Layer 12 of a small transformer language model trained on English Wikipedia (22 layers, counted from 0, width 96).
A neuron's activation on a vector x is GELU(weights . x + bias), where the dot is the dot product.
The model reads these tokens: "ay" " in" " the" " " "ho" "s"

The vector x that enters this layer's MLP at each token. A number n stands for (n - 500) times 0.01.
0 "ay": 545 530 432 469 960 574 307 436 576 536 629 508 593 536 673 517 570 585 542 474 226 621 529 371 469 333 546 500 533 414 428 468 445 455 480 639 412 553 536 463 563 493 475 693 503 433 494 507 479 411 429 588 395 663 506 593 533 496 460 482 493 455 423 519 448 620 512 532 486 497 563 415 529 541 455 596 523 492 457 496 620 442 485 376 526 565 454 443 539 612 479 466 558 579 521 582
1 " in": 418 515 404 403 841 257 496 552 575 694 449 617 522 567 444 525 474 296 537 563 513 392 553 426 670 573 562 687 534 627 718 559 539 452 547 722 529 698 621 605 406 476 465 314 371 349 496 546 556 492 335 581 333 624 375 661 434 657 409 431 794 550 470 344 293 742 509 475 453 189 525 324 575 578 458 494 647 382 578 495 466 697 425 666 595 429 635 354 369 369 709 553 470 482 471 484
2 " the": 496 369 563 498 860 157 543 544 526 622 485 692 560 577 474 495 539 422 562 555 463 607 549 779 595 441 447 569 367 457 535 629 561 537 544 704 480 457 738 501 462 293 658 599 334 279 562 530 551 615 345 642 382 296 572 446 364 657 166 400 534 513 491 512 324 646 490 736 440 544 647 348 655 598 462 428 466 305 352 495 441 418 464 680 513 492 801 532 305 451 556 465 535 477 425 519
3 " ": 566 473 442 489 791 327 489 492 421 531 406 589 573 518 447 531 450 510 508 418 522 304 992 723 479 434 421 573 675 335 711 637 564 626 313 860 440 488 564 701 434 308 615 571 438 296 556 558 628 603 565 478 325 450 560 471 434 611 280 446 461 187 527 496 461 388 473 603 547 469 559 402 566 585 458 377 568 471 557 496 518 685 378 537 518 452 681 449 460 425 575 403 365 531 386 532
4 "ho": 480 323 619 448 751 232 351 469 489 679 295 123 823 560 642 686 549 443 525 269 365 355 554 490 642 472 409 589 518 432 550 728 532 614 604 786 483 620 753 820 418 318 629 622 419 338 495 558 416 565 543 389 398 327 573 401 416 657 762 345 528 552 700 536 405 461 571 409 161 483 580 294 854 659 461 211 554 332 399 496 349 578 600 469 522 535 529 579 371 437 704 463 488 472 692 521
5 "s": 484 519 438 628 794 594 298 547 594 743 434 480 764 505 499 489 588 552 380 396 470 304 561 610 574 437 372 515 500 473 578 568 586 480 549 665 543 525 776 800 376 475 528 413 482 464 486 463 639 623 470 316 324 474 744 845 489 581 211 590 268 352 510 465 423 549 359 446 498 340 544 289 843 681 459 86 608 404 512 496 473 707 662 485 547 503 702 257 283 429 421 436 560 621 303 532

Each question shows the input weights of one neuron of the MLP. A number n stands for (n - 500) times 0.00083.

n345 (bias -0.137): 557 638 550 373 459 604 641 309 547 592 591 364 518 714 662 487 423 453 447 515 319 532 549 220 425 452 366 307 582 429 497 429 302 475 391 285 538 514 521 631 330 711 364 533 549 442 482 570 661 462 533 592 589 414 599 617 360 533 718 317 535 548 674 404 593 274 673 448 411 514 532 548 493 443 455 617 363 434 478 623 628 561 464 363 527 321 462 675 622 689 520 469 435 465 701 664
On which token does it fire most, and how strongly? 0 "ay", at about 0.53

n45 (bias -0.101): 637 660 574 533 402 554 532 444 652 431 259 452 551 561 458 670 489 430 466 594 252 578 81 504 539 496 315 443 812 649 451 430 473 500 539 568 294 603 534 408 659 633 596 589 254 437 519 514 493 552 475 676 570 556 408 217 273 408 582 682 485 694 465 630 348 577 583 484 573 611 508 582 212 442 419 390 527 516 492 504 657 408 708 411 328 471 523 671 461 719 493 511 447 441 476 654
Which token does this neuron like most? 0 "ay"

n172 (bias -0.014): 568 515 507 599 386 468 698 731 344 417 186 420 482 496 514 448 432 769 403 526 461 633 536 579 284 353 384 612 633 576 547 513 724 601 459 572 367 489 504 446 431 497 577 619 543 392 507 775 603 454 452 604 510 610 540 235 370 519 497 492 406 557 581 355 640 443 579 386 445 408 327 504 466 511 517 452 305 493 414 508 603 486 313 465 544 410 493 561 529 602 416 427 728 138 599 696
Which token does this neuron like most? 3 " "

n335 (bias -0.108): 423 436 406 628 477 535 592 357 344 663 367 653 547 408 444 719 412 500 743 587 608 616 298 556 399 462 507 333 429 368 546 256 560 496 676 507 462 418 613 550 492 513 410 610 285 460 507 500 615 545 383 422 637 490 390 664 668 534 517 518 444 729 645 625 596 357 433 452 453 476 399 476 446 532 483 343 542 544 409 500 691 476 253 421 260 466 525 536 478 490 137 486 628 565 665 514
Which token does this neuron like most? 5 "s"

n102 (bias -0.086): 493 606 477 474 381 466 668 444 364 500 381 507 345 425 432 414 556 813 602 500 354 527 311 684 603 518 426 511 631 648 644 431 878 598 496 515 467 492 598 538 629 479 584 681 553 348 553 622 673 455 457 558 690 593 311 352 364 655 465 418 387 760 479 367 507 424 532 341 340 592 539 726 529 339 401 366 508 539 344 557 615 307 290 629 450 369 283 574 523 450 408 507 658 390 512 743
On which token does it fire most, and how strongly? 2 " the", at about 0.19

n34 (bias -0.015): 292 728 427 606 417 606 547 510 218 452 503 565 618 493 534 419 541 607 581 678 477 417 592 497 318 566 526 522 489 425 613 469 676 317 535 503 500 653 591 524 482 547 373 653 368 636 456 535 619 407 631 516 484 490 378 364 375 511 475 567 210 310 371 299 569 489 550 318 442 500 262 563 558 771 436 331 625 468 476 494 510 565 557 629 471 432 487 627 500 577 415 536 607 413 532 768
On which token does it fire most, and how strongly? 5 "s", at about 1.4

n364 (bias -0.123): 404 421 558 507 395 507 528 804 419 402 303 612 743 440 508 568 275 527 601 322 374 458 462 295 641 683 746 369 234 564 178 514 428 538 334 440 493 410 466 474 496 524 439 461 395 562 390 600 536 655 653 681 515 578 398 443 411 726 666 402 451 526 493 428 690 432 724 710 481 559 569 445 528 431 581 358 508 492 589 523 707 402 585 416 521 583 451 556 607 401 472 217 545 369 715 403
Which token does this neuron like most? 4 "ho"

n119 (bias -0.074): 403 321 674 589 424 605 475 440 360 359 155 445 449 474 424 363 508 376 655 590 515 391 511 609 308 670 400 482 672 439 253 437 542 515 464 633 419 443 519 466 812 559 377 464 368 609 615 821 580 396 669 496 449 552 538 252 723 652 745 445 481 530 574 340 626 500 647 436 427 544 349 526 618 400 557 525 432 633 555 609 548 405 593 386 457 489 489 418 473 464 355 474 764 403 745 455
On which token does it fire most, and how strongly? 4 "ho", at about 0.39

n19 (bias -0.084): 451 512 400 644 465 464 574 548 440 558 385 426 274 485 567 474 494 372 524 582 209 745 629 433 587 583 482 442 652 448 531 483 479 573 460 555 355 614 604 472 605 506 348 468 408 292 358 456 710 563 500 594 547 416 543 506 512 490 580 513 479 723 634 423 452 421 542 564 581 464 481 602 384 624 345 432 592 440 737 443 464 287 572 643 488 603 515 589 466 555 411 444 625 542 552 430
Which token does this neuron like most? 2 " the"

n165 (bias -0.022): 289 524 562 401 410 551 591 580 691 575 537 516 590 557 362 342 190 545 480 305 383 479 368 527 541 467 434 452 571 548 494 469 486 460 703 632 559 486 419 517 496 565 524 618 473 444 374 629 419 513 484 620 458 682 409 609 259 275 465 514 510 583 525 571 470 546 475 550 736 615 572 530 452 209 361 583 679 458 451 580 732 425 608 579 312 662 279 506 493 554 500 542 538 411 496 650
Which token does this neuron like most? 0 "ay"

n294 (bias -0.046): 494 805 484 562 452 653 476 453 692 287 506 552 442 506 409 265 393 658 506 396 353 529 510 594 420 534 438 539 603 608 438 509 554 336 366 589 472 573 421 414 497 649 413 479 576 458 379 509 645 506 485 415 601 500 760 611 365 503 571 635 582 547 456 573 552 589 510 413 609 463 419 575 389 397 387 423 528 268 458 450 575 448 503 731 595 555 538 399 532 467 279 530 512 405 440 688
Which token does this neuron like most? 5 "s"

n124 (bias -0.082): 397 566 600 682 455 617 476 327 530 346 331 433 623 449 602 337 402 463 714 406 424 399 379 457 630 386 592 600 688 562 436 513 639 402 469 387 528 485 584 478 543 601 518 764 620 688 552 722 709 486 652 528 549 328 258 229 358 515 603 443 565 568 500 397 496 607 630 577 526 653 493 500 735 404 451 634 343 259 515 529 529 430 366 614 270 532 326 449 470 376 592 391 314 490 643 489
Which token does this neuron like most? 4 "ho"

n301 (bias 0.009): 533 409 417 597 548 471 457 517 449 366 460 422 426 425 523 464 483 399 543 332 491 589 500 431 588 415 562 585 540 377 268 463 613 587 566 369 385 634 488 553 531 446 600 486 512 593 726 409 636 463 549 450 674 460 730 553 478 408 484 449 352 571 495 567 647 487 512 537 629 500 426 457 450 571 486 494 570 425 590 390 563 469 500 500 467 207 549 565 438 473 451 178 551 558 565 523
On which two tokens does it fire most, strongest first? 5 "s", 0 "ay"

n361 (bias -0.043): 480 483 408 344 391 410 664 531 457 590 411 706 574 452 352 401 397 511 503 657 688 521 410 613 553 598 672 500 700 392 622 487 587 424 672 542 413 448 483 559 456 631 609 637 431 329 605 470 576 609 490 607 671 551 448 479 122 624 464 579 297 565 597 420 473 341 489 566 409 534 373 388 461 489 508 546 787 593 343 449 728 510 360 490 503 350 394 549 532 402 542 443 728 481 621 414
Which token does this neuron like most? 2 " the"

n200 (bias -0.084): 329 407 193 813 414 534 643 759 635 368 409 763 358 419 481 397 419 555 719 421 717 559 573 554 711 534 669 504 626 504 414 567 388 731 308 461 186 458 496 364 442 560 711 609 465 405 414 562 614 500 635 552 489 504 713 310 343 337 467 492 358 462 586 492 455 682 548 476 539 462 343 477 380 473 454 577 423 532 508 541 667 500 362 331 239 441 466 536 575 511 550 381 475 433 516 713
Which token does this neuron like most? 3 " "

n326 (bias -0.189): 292 430 567 101 371 530 691 449 500 614 515 440 620 544 599 647 471 515 471 466 377 481 456 376 411 554 511 451 481 515 452 372 323 562 514 460 564 489 551 522 708 622 519 583 430 424 782 406 391 442 639 436 525 525 529 430 664 589 596 504 474 482 883 666 529 475 634 326 459 360 260 514 507 474 570 533 430 386 363 626 478 486 465 625 441 267 442 576 807 493 483 387 463 349 725 431
Which token does this neuron like most? 4 "ho"